Layer 3 of a small transformer language model trained on English Wikipedia (8 layers, counted from 0, width 128). Numbers have three digits each and are written without spaces.
In attention head 3, each number of a token's query or key is one row of weights dot the token's vector x plus its bias. A token spreads its attention over itself and the tokens before it by the softmax of 0.177 times query dot key.
The model reads these tokens: " career" "==\n" "Al" "is" "p" "ah" "ić" " began" " his" " career" " with" " Is" "k" "ra" " B" "ug" "o" "j" "n" "o" " in" " the" " First" " League" " of" " F" "B" "i" "H" "." " He" " then"

Query weights of the head. A number n stands for (n - 500) times 0.00071.
q0 (bias -0.134): 689387284588508507568609579637294525376500560484707493621255456303322595286507337465449379480726550601441094529763580451446561427433630438482595578419742682536483294443239478476443303439522312496631500688580527409509518390378655471598598500432462738527471630475288607567529645497422455415393548581597584450597536224537500547385581657526609650434454373463227894504485613534617421365665
q1 (bias -0.131): 638329548396611397678262698379713449375269449644673308450382547550326385615304628449482619430290276584517620628400450228387321819407530341680362336484571508483649308461370608560617351496599242514467404521536512691615527304407427496634655405617441520459680716606418679572705544552466491525378285504435347422425691557673373255381309525488652600702489486326616580537773314628536148633622
q2 (bias 0.110): 516493665539382507481314384540536387668652335364427460384683520668789527532531584540387323383161500454519750492375343593424579384607544765489504367514070355561404680545531518627618841618426585582511475648375421815492489624474247572384507579624546548606426323472514306665507562442462585590517569551518347549404529853517460500412487458581529299516503504471542477500371349362378742651449
q3 (bias 0.148): 433668536534426500349496385582521525676683500227387539441537325549616504555584394534553497659466579307633420283739451683568555334603551735206504503593299432485389549447765428415483678513274642359466667440678541387517521701661661369454321553563467514657333248191524226472432536615500304554420608521437260580462535500392572514468500336550447430408651541557451454493287715165516766472525
q4 (bias -0.048): 422372385512493351540637517397487623433642479349558479481406595603524298425485461606485440655462403459410362307620644637477470349655343551625474610539438630482630654465620539577304424578504636635470269537479635460458452554604733272655417528259403641469411536249353485518526510589522337529400582737405338331476609525503453494304540503562484203447525362394554622550452614324497441474623
q5 (bias 0.252): 488579478564434577405605286613447494658690558382356670479591523374581573524573487601536434587449610341568424428562549714475640314581472666415596724568273376520361492556610554541524728642321555385634754467539541355562610642631661405273332403525500489623187235340567463472447514463466544468533633639521480494557408512406488753392660371370327354280455324686493462385179555298464810532443
q6 (bias -0.298): 541626534460496473445082608430594416720461431466348525389532526806573319683453628610689572493464312429417698390251608511453406642526552332470591542490589408429593443470461520302461592516456514444310366380494373716614433429532310613615593495432695244331561566526561516538557442605454715431402507362395492588439547639488571397503438561667573549601406481344638565615659471574463196674520
q7 (bias 0.150): 647509652622694422365678585391701481617437258578543450546579409419583486512575417544424528610421497361677555582728442511511487309572511564509465549484300396612221588379547423539512632648390575633500439367552497637351516684761703396364525480561411500564263446421530452467516578473482436261560274420540380526500522421582528636368390446484544494724709379638372421540390615404613619601663
q8 (bias 0.053): 540398450504561664357617691623391563262438629639604552538500644494343447551345528500418506504336443528359366541508730265621445639304555426464503376398619497579496427351223483422602270488630348441469348307431417656531516537371432654532539436419588621545824480593391546274632359382449400388686443540461553548601569300443588624707512539326595548517532435526619422473548489511705343602480
q9 (bias 0.082): 290720323451641629370484467597688580517500663492404650649474545379390566460487513368465391481601464518525372535468594614648482591452447381466500503299793460471598261348391438409562358405569451292368420379364450500396615504488339601384480375392658597579757500439516556348411317439388370567545559527357776358554706232537553753628587547438537733503381563303640449457479377468463353656421
q10 (bias 0.152): 400536681470554472606289537552575481385526639621623497494572568600338459561292500616503542375519391590533649556363493315424419635560486517553472494487586302579648540464390627491699411581433240392425456412375402652471447320418313472747509664549536633556529630676456646589681535535533416614544389516375443412603503504592378491522588376320636570398455338390696561467677356689566390727484
q11 (bias 0.135): 350472427461546535651437343754611466442838468514298569481542504559623711475500412416446292587323729535413325489620493623647544529531302669358389598653307394573298548548579543549550546630449510539343650486323568544226610687488570513438394599506496556336504242401599356507324500389440398459427523565605474406459381420571511529398563417352619456533563496448710409642360504375610669461474
q12 (bias -0.324): 529658493332482497280439593706353621341353485670353552370382442655312576649494339471509577418670277475504293395573787440526517541445478436473500348313791468519642496351237446329506213494600233480566413479567406492516493463575459642578530586482651486297737586523614593424413436396448526560494463399451572485581490316647485573568470768551553699489574465401412457604570507628540458537420
q13 (bias -0.193): 302433620672460420712135421573754592740550688541363351471396613792651548593434677503531405504191379418453590421351567508462431545529756699526522479585492461381420547415500548479581677418575485535519439381443408953724515712609477562692366537606479534492454455368552329576445496549546434536683537548540324736508591805598323540493441594489478504475482237521507346485500157321426700686389
q14 (bias 0.084): 427614474509271467580538329699437538818667488463446565443570476436835588529618473443446454434504707492449361438594339772539668246539480755295685504663272387542389684552645560584578605610359492540527715720456662300565423721623508482472405601477543538628188311434528177530275537353414471447434698422634424543539280529483446544485624421493317413364396411521457532561275516457409755390322
q15 (bias 0.430): 381584647396398493522562512397322481679770449404627507486640678398598492605561349484470506661457587512473323529613483363658553516784412731371438647685304427515229611712627471576416534551422615526545651473582553398441561432388772468431436667691450434648297363565641483359355507421591411642537357507634525533677507549391508586584522241452489426301640533512521504199337647504827598378485
q16 (bias -0.330): 610478405438553436463470691568318562526293504694500464469336433497542577613360407378602601313584553531393375518601441565587275565429615380555448509461469739646608342537497628460500405494492397368592483578629514412451471550596523564521583561477530605384585630500414598641481507472466540289348785311731611278497481518485572465477483697530378753695550534529138542635517603515444394400643
q17 (bias 0.110): 496465477465394376534474384360556382632507489525493449519548307423500419497619321486569445493473601500660765482459313398591514373457265704435585576637025517335549497575632457720569531588473761707432477449388630581660542355341466351385468418477326490514507396419608409619513573599566577625574437660360258426334565752464423439341535524470565471483380523515535437615360346375429629412627
q18 (bias -0.097): 444512519565428489405326442643417612415746503384368622494410268855473466571562618489462514461571472318497452322698569638445641433641314702425621515510480433540456698537483394458610659665470591337470464533454543457515475451342448443561519624433478532560395392468551400359440593740426631565583526748404326466527547500480479465288584419558447361446414354439590391714400625382419644503690
q19 (bias 0.154): 284579238341457665544614273642371540277605729484460493437463582477310620483403503475450360440644479709416271387359713504494556488475480709415468514364823500495784420488466496585559179483543298294474491642315545354395486540457459532588482584491624591571655579496395579553464376398452299672402619690531631497637454315651516727710535557348560493233317450443735558600511484471493472539446
q20 (bias 0.257): 496503449593599539458757489537524395300525423485606485412641636224598464190415697399584333388468789500425558496407438448503451530573463357567517627497589493552647500450482292570526430441520583520416386352284591496343406493360462380246533484358453541461546443595443637412561381408454368296588507713329707385514453451552658590469675428326517497474321733683618699622373530531472378503608
q21 (bias 0.010): 407485283384337576597325318328302343379339684382504488537387524554717588357450515452685584399715358650282360486315486497544558302451545433348516549509503464465525736725533589411431382515399500661408579467548464411401475448526316503563506706396536564378464466525530628536381497473633553539615671623598450472513444525494384413535616520471450469417415695290402490552520290627463528475484
q22 (bias -0.041): 335581283417337478720383348563506497327576692613463591395466336519487558436455489379639463453650497519298402453622614704568631593445427529533443523644526640568438465490532585369546358704439324389371463717459676313496560380382636411641568549563441549408565581486423405623614628517523483497367652542570634413519530342635534598442521625418494562402442507422629581747576549559519449321527
q23 (bias 0.026): 681440556487726312684550684247449547348427512703537309525516428553271303504569371481564649557513313535586463549631433410573428715385411337511526496577426450438445372536457548507514079673618455622500325531556508570389478399361658438613601620580369415262750562537576440458628600586620328448445204383429358546550554443490492449422222461485634650440631513405700551428642676581847488569581
q24 (bias 0.209): 396330586605542529530571430299673432542544539616577368604654593173500581443341497486491211703400626535580530529470504464764476402540478548516454746686261572500271476419666526543409512409329433508568622476482555625462406576570580326424445441526496374627295385353466413779435573423582456363445523605646574412410400544333434632533437413414474436517629590615420535456493318421479596390546
q25 (bias 0.168): 344559731573570307469395762493622565527717552508584562368698682667408288668557576535519711572251618421583414431606426349515507602373271543487497408643396425490293647478547431500735494633366503281436350337475578381532382556496542497500450643476484466486423397538587362303646483574598515439465250323483434463665473530584515540689497286359557497474569418519596325377429720594717389443592
q26 (bias 0.249): 144620627450586466484410366591474670705832701412436649504555879507418463518422616636611500638446467480278224390504517635582606580312513688433477690568404373426491496537568508321427589500477639383496582342490607526434508450563644522601467500566408377627427509504586373332530358571708462628589588659364586262580537369317407627840583387443373518277653474427847399359464603316679598616515
q27 (bias -0.269): 547572620620457503511422389587475413468477213560234398611414578467601751396503596568569354468296597470523416444475398456634304413497452492440489524357329576455537451527523706415286682400684533444612481410451444848697596333636526653424556363437401464387537513536598479770622362483438612308608757432371623594155486905431496365489348607685454563592548455557514288723421347375392630368461
q28 (bias 0.067): 357365642430648382463578615400568342558251380457518491513637365598553500487469509397533488471569544555705778639459325304509399417591579358613484513536628462624522697583604411528666313415547704414364480398553544496481409648631410584507484579454504569596548456635639659381272341583528566474671306562433296409455455507720624510569569434638684513531478538507497238537346500390420382772624
q29 (bias 0.202): 353611383399480607423525286685284465506755422306472629588527701602540480400547645492509639497604617556570465412345661371484626531524507493599647485590566398452676655389324468657473453587713698474588628337364507412394658469367513580470454583412413582490586462777399384237528453600370552589538349513491436610427466406343364565487602387437444467377404525521640436464448462533543588584325
q30 (bias 0.077): 328598362467545349381619474561465572365588731519185564598563660605210526334441429593490444516665648433384273421383432597615543442390423570358633682465656456333592426365533447470490437364667561659376506321291613539390479326463525593537442465463512323284831440555493386341413489523439477512585482518381715409493476332417558742829663586394531520437584649496664395591251577431551346472353
q31 (bias -0.095): 428532513504496655357447429710398489340414493365537712538359576533518692468494555489530635265555608430377389496390428474354428566543682357696500388457640563625648531546367560428586540497658365212659663634536500224585539511336368703546601438480427497597349560630441654470526363463494773535519607371571617500392278437497485376460625521500412436460420641290587652342611500710479287425213

Key weights of the head. A number n stands for (n - 500) times 0.00076.
k0 (bias -0.204): 443506385360648313403585375536477365644483504489354482424539514500546479513503684556374644486458494552559516482286485384370631547599342600529555393779548637737493658612500543629728430479721753585517545341368520555268416432462497362293433454457414510571633401471469406578597526528328562546476493552269530339613420496423395593523807566208584503528531478448503385561449639605343456442653
k1 (bias -0.137): 507568346562465520278496465588619539455473434635427754616448345409437521456654488285378429443496547428483258464664507633506680407497514538554580609355633578871433459516268370500525369709611477462456464561430524260131474468676374439390576523452630572409621567348518609383397480464404298480285552416623643488572385323506615653503580586448436594500593674500305580624453592545488635503461
k2 (bias 0.312): 397657341463408588603521426524547514392487581465518411467452572580625621527459465465509436601756588503487354669688654660622332528560663487466397654391570381430432457564513554349334521613332410534376476464710392408628724517533574714753549471558391408553668736398544431286497326379639602464568582494427625514523407493580643420434459366443422573232394518578512409432602623699594589540400
k3 (bias 0.257): 466533606426604550681349457422426476457626507483608378458289614680427540446428394667631568558555417474563503552407398301527347418446531575408469503611425302118543503591739491637387584403426541548635420552511465566760494449467592509822476553503418347458416508583596263704574412526607548541656650522485398461484558566576349253428486477581411509561467347706400437410494341564598406423571
k4 (bias -0.228): 698509618599483575670469526621151460427542676425331520381356567492576450527400526495562772571475385510516534593366577343513475357473629532448613515625497477474363539543562382549518436432544566537516457366594478583579460375395557379670355543570440255577629414431491333636607543607550404426537580187473406497555555637539380297701392441460570461660595549552368431487452490443612472284537
k5 (bias 0.305): 588536630435593485729536411381420485585506608446638309514507559578475512555307452666694563494551437648576468433431448414589438538435409443412494519554473410103592524472721572449423527227456450592467448446639479526663506528429611523743483471600358364563604503558619457542486460616583494574653586511425480551461661660490287280601510482661537503517511441513581463444476456424586429486531
k6 (bias -0.344): 575409410504426484530513525594595543480472413579520595474432368414593637311603349333465437369447503443390455557616500559387482434495493538655358343320440556775432428537396446444474411580504346415562587639449704473327421605696330550434660611402627695481402489477402638490465653355386305402464479378719628577585298414589576526318526601428380543639529548470491424620475497527592564570429
k7 (bias 0.512): 453552558476602492477555515366520488610610682261564443621451453549337454393553676588442616588497555473749607366293425459574524582446506449486580624596554473192562473568699511476399578257330535493527490393554512503719596503254558359621419394622461439580412542526632358448511385497700386667660552543370497449503601414466405382592518473509472511395555464523492506471461544523585429396526
k8 (bias 0.259): 287345566397557411347500447259642508558629594363597574518640412567280427557665486436366434603599384530484629149414443476597506483629401621546343637602638474535550382503598506289705386526555604367497505603486574517439350476493617552546543334443596503506341470420412525380534441523539396665323388488542454464549417410455379586506549480444271675413560304290606500612549544657441507540441
k9 (bias -0.042): 528409471288732521444575638258534525500527531674481555433593494547355408575642428578371548684436362658607758429566467408455580541485377506585434682626570464617546600636470514408508538622585535544572579712472611477487412652490479565442652556452526491305386500465440676409517509476536500429476367308573477644512537516510363483277530579540559539551550421461754377616494425404560403579443
k10 (bias 0.434): 487523470400562513288445599480608727405390668593625566541464627505268477697581339405566516583571497433484187399648500533529590613482507560331554653446595311387400503399548548421373573556457298393384417413616356412469556500525604592551497495579476424459561620523565410449461403534555540591472548467544480637528533286410513547651495446705494640405690658330462433398419729659606507485500
k11 (bias 0.398): 627506473475448513546632471307548523450659632378517434555436546516503461538363583707547555507645454525532515420624558503640491599570388633403628592607427563274596336522554358410451534508173479539544459372608432554695607596306699571662468435573400286472490427450489386296682512458612573524553566700491310589371656687432420394563416271566527541531572294510523503429578650514541490476703
k12 (bias -0.250): 453431518517534529542510475516653542437660438459471600411614500573522472366608548399386439471459522439463617448374391500482700532518535540589379344555622609844444512403442515508675465623428465483539630536427678575332388586538361486488681585397607786412418338597323523477546675456288500467332392488537530513540400319474487680448556494308537618473481347317500556682557424557479445520460
k13 (bias -0.115): 559432521524331708779369413637530418353404306436302693438416515540277668510516582387400482368700604428493507489445330455515637286571470457544453480385575550724477719542432432420445474664585268557359435571325606347480416594592403611756630503515461562635743533458484390689554548359533500657417544283718581570547272599679432420394554558558446576320418527615530493507677426308528542621321
k14 (bias 0.271): 521446510357425599571393409548381430497556548361493330533406579671656591591279526583769528608660482627410471592598586416620506594470555473519519418516390517288558633575633551482449615424316542564441560212457359634647609396470603717657441583453456487589564389659583431496641548627739689659688503748387428579291571591471500494541503403592599521390482489422586470376474534609583560400657
k15 (bias 0.189): 538566526548512479494341524394429584461563522437670482721446665531494445611382532732723576516466492455573494397484464490589494582507478455325603517392485341027520473465660586541429626304411480551423473518593348577713517408432488551609281440607418318437409580506630510604625393535602436698620566640483507410509514497432532432630442479592443550539544461481506537361491447523508523514620
k16 (bias -0.218): 510497432544364541509517301624537395548596381520335629456633370403661461382634500466264505561514468552484556404553601378381582429434355487570457373637581616783528545525448472647585319653427625606602579545395698552172473433536475418240563595294602707551517318534376578437448596419329630459386525583497476505526400531567554548466575360306588568429453458306482615582500630585561562421485
k17 (bias -0.254): 571547478563497636491605437568349492351432433541535331458500520360766649628338497582528462555533598448385456614681553606476360418401769559396522500331392399288443314376392469485441436291573468463442361484603429490712570606562500530539503435592500363439479804355619443595601444474539493377540677556509535622516561562579627403469359661584436383489530574695250553612297443265416503534454
k18 (bias -0.162): 491531450483519370577480658506474512400597519481260381313460402571662615539576449446442533410520522531389453672513457339495458363583647659520468547779350588577427604531589567454539380524211470424545457455445533539510411608490565520497534511508480512455632591435459399500658497356567416503343471347522523575488349565800519623244482429270503506478556430350449441548476569617681334383454
k19 (bias 0.244): 565452446401518542510526475340487643379420618518448445567489533470375400651329310514570550644555436563595530515542712448624641522402354567303487679599493552509329346489419580368647525752512585551396488275350500642481671463362558798546493580526469309274693250489487357470546641638538615521475380716400273613451618541449371471544456419430621590494596218500565251400695467646576519543666
k20 (bias 0.192): 552458513549568497464783574297503592624382660590588368673417483437514517637444480694523508754437388577537592585409547577495419531464576394432585655707507434293547420593643551405343630407388497605444533392625320514669609490314574531440389392566362188609539599391509493328538481693733567517535449500304554441463662581328363410487337507535497320522542525486525315500368552485457440503619
k21 (bias -0.209): 395440503588445497398445491606622375542308295704500531420587522477698527451431340447503402421594530545340477573621636632416456481409500509402647322395596518611341671405407531430476604547672312574441566429405485593553438462527573539431478650480490440699497410627342414455506597569434674309511466693519439459545503579446550615460435455520520390476557422644345685462426540654557682604486
k22 (bias -0.139): 512396612463420477485526521537503529463577463475382417580488457531702427569412461490354505412473462606473405500579662342502541418500337554399594536665455506708585395514331382613557449767347509564518505352348488481370525528487518638370439680398631465449562289580513322477591638344431716528313543577553374595461376395464490601589390358397539450588623484403486451600509662586583587483710
k23 (bias 0.031): 359433590669471441250294482623559673305721550493689569510427399521337454519500668551539322310395554483718296393527470566606575431603471577373671605408493354278511298316587394590468516424551460366576480455616476507654510493484470396472351479607687487469196424463618519661484487491478467567395537507529579521531575441344757477666544574610516558765611564687285472561338651557569522516651
k24 (bias 0.280): 630489468542491440539582519370352470489530528433624458646478633468307550570400535577569649574538480534537556396440513494402362494503372429385647522434463500187576476583555453527389481430503580486467452464534322565639704423407565446595415342624289339564573486545686389487604488593564565531682582616390385550482629668450381217675355537687511613418469513690497500404370586460463487615642
k25 (bias 0.255): 473330605511579503412368628446411700385650573429579494746419633636503605568480373594596511534312435387467432428504458401696547527545571574461463621524345400127475458339736491465444514353234419474599489529580290559664476389580651467633404431711465324532361552534558486476518389561630435745446500491557500536510554538350551443509465432741542545521606507580545480418414540489575445473576
k26 (bias 0.150): 596393583623668503672453626445453500387393621468596508568513618692399525665453416688627529549493503463419539401537410298607433516546471339329462520430509364092426578387674586456441547459420335559494500531566359510736445597378545514696434477433439372500326425615639500697550485671565461573547550474646420521512572487380304361538446469763596540563517476689552425448485478571585503500471
k27 (bias -0.294): 533538432598368549628628360527470461500596391315449584479518387370592523447511587555262362392572541655328540497475462497336481507537554419518427456476461542829514494615258454563681337650478522536602643544368780431429427675486322440481620488372672682474576400568347606510479555354441527348466552549619569448419401565600632404491623536402349438318342447479506657554490390458486579624412
k28 (bias 0.063): 639675422539573580167624494439718490500472459562434465483422340615548354503709535482449612725455500475494586612656557634505549490469591559456415679688297426339382432367500491517429697418602368346583523506335359391541445487483545421400549498551585533617487471484364524266459458483639447374563301580506540521475628332484634538473453375503448448422577361683583632436577487527521520410388
k29 (bias 0.197): 465444653510592488429506577354479598503503698544611398513568523522469571703443448602600439606604398494412414700589433553601486635579573520487529531513477374235436590496596500452482550389367440468392452506541506509764463477399552647551508372637393312444361494402598534461601417615623539637627436497469434483576679470602547547476486415626513360632526405431456349291503526497483485442558
k30 (bias -0.350): 705382556633725627575480628445374543442494288513589342469410538489402522645516346600578459481542373509509625388554510321500421539579413466442462443447491445303409540447500535384641445362434482521586358491519488688685454775462524668422448445474544340525413365461600639550573586514576516492536388515571480616457552595567431413290430771674596446545455433550483196588466266398484503575497
k31 (bias -0.244): 432538423466512394529561635596475459622427616562364523451613488441512340486629596440443346428463440586347372595526500528490532609559413387628407457643396583784600562555387588553611503523544555617450444497429462465254322435630428508240555669392542679465545387478301565375489548627435566500484466500593542411441439478472475636480564287574600484464419532229607563483682568676503579430410

The vector x that enters this layer's attention at each token. A number n stands for (n - 500) times 0.024.
0 " career": 487510503509493514513500475509490491506507498520502458416555479459516517473521507455553451456506508464533504488500500496474511482502503512501480478525515500917498496526454470499496498506491515502523525569477503496440488492508388499498529514529497565488496479484564523499492520478403494470513505513509509514476482492506517492499531367470497504490498489523509536586503488488533542504502
1 "==\n": 491543506521502558509501475514494475482499499476503452443542487480496550485523492434533438491496521449495511487509498502482480486505490522540510476520506499848510497523457486536491518522473480500491516544474495504485506482515440505495512539540500513492486481514541519508495505468390504464481539499531513498483471492532520490484535394430492496471506497508520529564495476481558494492489
2 "Al": 503511476524492489521490472496479474500483485487500496469595493497518508493538489439496473506486503484454512488503509504458488469491478513521538467508509499846475498528477486477517496495488468493497521505482485486426497510496430495486570549536506634511497481492549494522515513499457500486473495507538512517540505495520509490479550409505481504515516523513517506534500484486561490519487
3 "is": 523533503542494495520505502499488488485489485492502510499610496457500491432509502526460480446497477467459510496502496507434519474469492512510531476509495489917500511497446486508513519516495480503472511515505511501432481519505442490480521484516502541507483475496522511517519506513434473511512518498538513508520503513538515520488534404447501490451495498520499526510498487493522447515503
4 "p": 514508525516500541522508507488507483482491474504502554452575501438486461461492468545526447487494517483512509482495496508502512504491503498485475475530508495985511499505466499486542520554499488495486514531513498505393468501508477493487490505522485547475503482477514494513501496498345479481504485498546508502511521500487524497473552417491482493500508529505518532513504484492553489500486
5 "ah": 486513516575502527515502526527515459514503478501503539454586488466519495469467492466463460491490507478480515497497514488486505500503504507496520443499493490866487501493486479482465504532485479482472471526494506500424474502518486501492481520467502600490494480487508506525483523509495502452495487502556503491569493504525511522469512383440501488461493505524531516536502511498536468520505
6 "ić": 491494510571495515517509499508506469512506497518503498462571481423509502434470515483483453478500519487442522488506499512475529501485515514498461493536481510877495509518444458509513516525500454502489540517474507496431494490518452496500493507525501588539501479495483486519494538514510487430467507516514518481534489502526507535480518398489488495463510497507482500539502504485527497486499
7 " began": 502531507494489579515506480496474452469506501510503475422530475483522556466505537417470458530495518463511507490500501516490523479524514518520480472530485503865482494527499494503504513514484499505480512539471502492412529474489416495488509518573501580473494481510469514500520537550419501471464477515480514502488497492508522531471506413488487489479500497521463525537502485497554542470519
8 " his": 503523489484482535511508502515484454488496483525502444432607496489528481467496541422506445475499514484480500487504503506487529495510491510503477453543502486908469493524459478516505530498492497496456500509483500484437507499478471499488510538550491587475513485492529501500510513487445504454500475514494511509503507502534516504480517422456532488492493508507492534584495494501558545486506
9 " career": 489492498501512522507509460508483477499519507511501439438552471448492513448517500470559467480511505484535494491490498490468544472507523514516493485522508500920510497551497460498500505519481530498517514572479511492421472491494464494500533508505502569485503477499547500493488506497496507449516482508504505492491478483510518547492548411442496492485495482526506529582498500489553558476515
10 " with": 507540500492482508515508505508486455515501476480501493452576480507524504481533535444474455478502494510492509496480499508518545493516491515497492460518493498821515501520497499528487528480489499525495518524471499486395475496484473502489525528517497592517522483541459511490514515492394512469450459508497516476515482501528515486484534388474505487461494495518488531553494492494568483471498
11 " Is": 496509491478498501519509508488519452519486476485502517505583497486518483499563484506516484493507522525481514475469516498465468515510477512497512495510492481922497502515491486506490477525489440497469546503483500501407509514485480494488552497519496563528512478531471478505488511456414515512448482505517511496525488501527517493488496400464487486468504504535507541543498514498535485486511
12 "k": 502513492534495516515499527491511475495503485520502573476609486466515470469473461542431497477507485467496527492498493495457510480478473515478474482510495493922517498545462483512518506527483478497499520513500503499378477485512491515495503496526499508470497479511483512515499515504472483467500483505527518476572504503497507559475541388410491481494499503503524520485508516507538500524491
13 "ra": 489527494522513468516509495503500474492496505507502537519595462477496495412495526486472489459495513500475516500499504513452470482509471507522490476528483488935504516544454495459518532525491470498492509499490489487372475482497504506489512505516497573501492481477543506516480542494506511428527496505503510476571498490490517502495491394449504484488504500507527548507488523506535516504516
14 " B": 488496498500500506517508513499504469519499488531504498420591508485502497481489484495450488541500511504522498486503501495434542523506458519492462492530483494860489503504460489493503504516481441513479494523469501493422497488511486509489554528508497574480489478525498490514484500486424518490459465503523511476504500501518509534484534384396491511478496503523504521526500506510562522495501
15 "ug": 517514530536494550516516486491502480469501474488504521466599499442506491490528530501461481551491540498516518495500502490483559483480490509486472463504504506936494507540443470509471498532500487482496463463481496484357477496520471483492503522516501551461505489454471497479496518528541502512475490506531509454491504498529507498512500388411497507488493519515540509497504495494543464520499
16 "o": 503479509582498461519512476501507471497496504536502522479575484472504482454516525424498509471503499490454509497490508504497523495516510510515488502534502495916490511533475480494516507530497480506473551501488494503396477499487486497478490504531501559534499483484465491485479537517507500434502470503487512480540486496517514525475517378469476489473475504526509554523493514501536504502500
17 "j": 516509516512495532517502507492517482488495483536502575481572489480514477440524481546446480507497511496489520493489505506465518479466472510487478524511485507882474506534456502521526520535492461485473533509483495491390483490500460504490518488548493604473497481483445487511484520506511485413507479505518511470564495508518506503498534385427498490495502499504543512467501540512553497520500
18 "n": 522528475547501498515505485494496466489497494498503570477580481457510467471540496486485516488500507511475511483503505497435506480487487515527478477541483509915498506552508494511534522528486483489483545510507493512391487513471477489486523510495489492493500485499466508514469513510509457440455468507515516468533490495497519506507509385393496501497477522493500522477511523496543500529508
19 "o": 504480507578497461517512477499510471500497506535501523485576483473502481450518528425497514473503503492457510498491508504498523496514507509513486505534499496919488512538476480497518507531496476504473552497488493503390481495488492497478486504530501560537501483482463493481478536521515503433501468503484513478539486497516514526478519378462476490477475506525509553518492517501535502503499
20 " in": 497521472470493554510510450488487449482500476479502516456564490507510502462545527487450492504508520510512506492504497501491518474515471513495510497557494493844498506548524496534490514492500501514515498513474503488387486475498456494484533528514494575504522481533479520473533527484430492479495477504487513474500496500513518507485539379421495482484506508501498537556494494506566500482491
21 " the": 491537481507488539510505502499506456511490486512502443453605497518513491497470534476471482485498528516490502508499502496475518501508475509486479477550498498873461507523472498534463511501490494502476513478473488486383506510494469507487510531500496551476509486501524501482507505480402516480498479506494514498524488501521518515488522382398514476485508518503503534557503504504571534471494
22 " First": 495504490489488573503515505494517454497492497529505462501568479489503518524522537427470454516503530512499498485482507481427546498505509523484488472558496489888455490515515482479513505507481510484503488498453498494372499504511514499498515519569485536456508481523453511503503507489479524504473494520517506452506501498517524532519503385414483487487485503505491512533511498505545527501515
23 " League": 472491515509498481498512484499520465491495495541501472486583497480490501464560516474466473470499480522537507494483497493468563483515483522489499489544503501894495500528493463514502499515490504490528513513471495506356487487516448496509490521563501590484510482510541487484498512531492516479497462507503497482539477491491513547526522384408495499477509470527519514526505512493532555476503
24 " of": 496530511476486521516504505493503456513493480486503494504568495530508493425548536465435468514498516531503518500483496494447524507520454520506476494551480498837496503546481486543470491505487501507520523529474489482385467486498502514488521527506500546500506485527473512477492539482448487490503495514471510488524486492509520488517488386394514486459514506490524551523497498499568480455498
25 " F": 505521495492481518510501488479522464518486490487502480451570500514479488488541488463513471536501517511485501497492504494490536522528461515492482492548494482869477505537473501516534525520486460500489493503450497483393494507500487496506554509490500539478506478525448480508492537491441532494442469512517505493529502488519512528512525372419507501479487484518514526507507517499558509509496
26 "B": 475516481503485524517498495509512494484509482507502551497559493533511491503524496489411465511500524494510503494494501485500561520499493519497497478554493481852489506536461480499484492514495470485472489504470498488382481498522478496503545539545493569458485482482462478497512497488471511514511472500538509481541500499512504551494540362390479505484505489498527524465499521503548522510503
27 "i": 485502499526501484512504475505519500507499500538503533499581487468507458385491519483454490502497491500491510492506503494478539498496517506504500482561493499931492510521483484522495522508488481499453525496487503498383458508479446487493520535487502519510485483509546496507477521541521502464511492505501516459530500496507510534493531370427492482482482506511483543454502534500544488498494
28 "H": 484512486479477524516485499496515485493500494503500536475557496510506481510513512468421487501496512492500488491508504498497557501492488508507517465537493485907466511527496487498505505526488499498485496482480506498435475485497524496502516547547498549471489480458506496505498505482438502466510489505515503509563499494514509575492548373378507496489481483496528510466507522513564499528497
29 ".": 502514514481492528509507514510502468500505497478501496475549494508514507456521513477455478452502539489511516506500494501508531479509480506535480459541486485892526509563527490549530529502486496494500483507464500488446515504485487494500507529510494567504492481527478500483472494495512511480540478516516498505478491497519513493473544349428494480466492494494502521488497500494576495488496
30 " He": 495497505469486520507510512491527454470488504517500506488585502476494494500508497472521481487505491480529505474483507503510559511507505512514475467549503484849485503573506486486526506497490475496479508521452499503412495478487511459498538531549499562492490485480507470498490534471492519466504456511516505506482489502525515548504526404364508500485472497492512513547492499508546566494510
31 " then": 506499479480492542505505499497503461507492497508501438501559477495516539459506483437457499508506479461518502493501508497489554487493532521519515502557507503883475500520511478525514521511478507497475522509471487488363530490503530488494533514558491514521483484501415500502494537529445504484492465512475509513513479498517516545474516362404496493490503505502504528536502500507549507480515

Token 19 "o".
Which token does it look at most? 10 " with"

Token 20 " in".
Which token does it look at most, and with what share of its attention? 20 " in", with about 10%

Token 8 " his".
Which token does it look at most, and with what share of its attention? 7 " began", with about 30%

Token 25 " F".
Which token does it look at most, and with what share of its attention? 22 " First", with about 20%

Token 15 "ug".
Which two tokens does it look at most, in order? 14 " B", 11 " Is"

Token 23 " League".
Which token does it look at most, and with what share of its attention? 22 " First", with about 30%

Token 14 " B".
Which two tokens does it look at most, in order? 14 " B", 11 " Is"

Token 29 ".".
Which token does it look at most, and with what share of its attention? 29 ".", with about 30%

Token 24 " of".
Which token does it look at most, and with what share of its attention? 22 " First", with about 20%

Token 27 "i".
Which token does it look at most? 24 " of"

Token 22 " First".
Which token does it look at most, and with what share of its attention? 22 " First", with about 30%

Token 6 "ić".
Which token does it look at most? 1 "==\n"

Token 26 "B".
Which token does it look at most? 25 " F"

Token 31 " then".
Which token does it look at most? 29 "."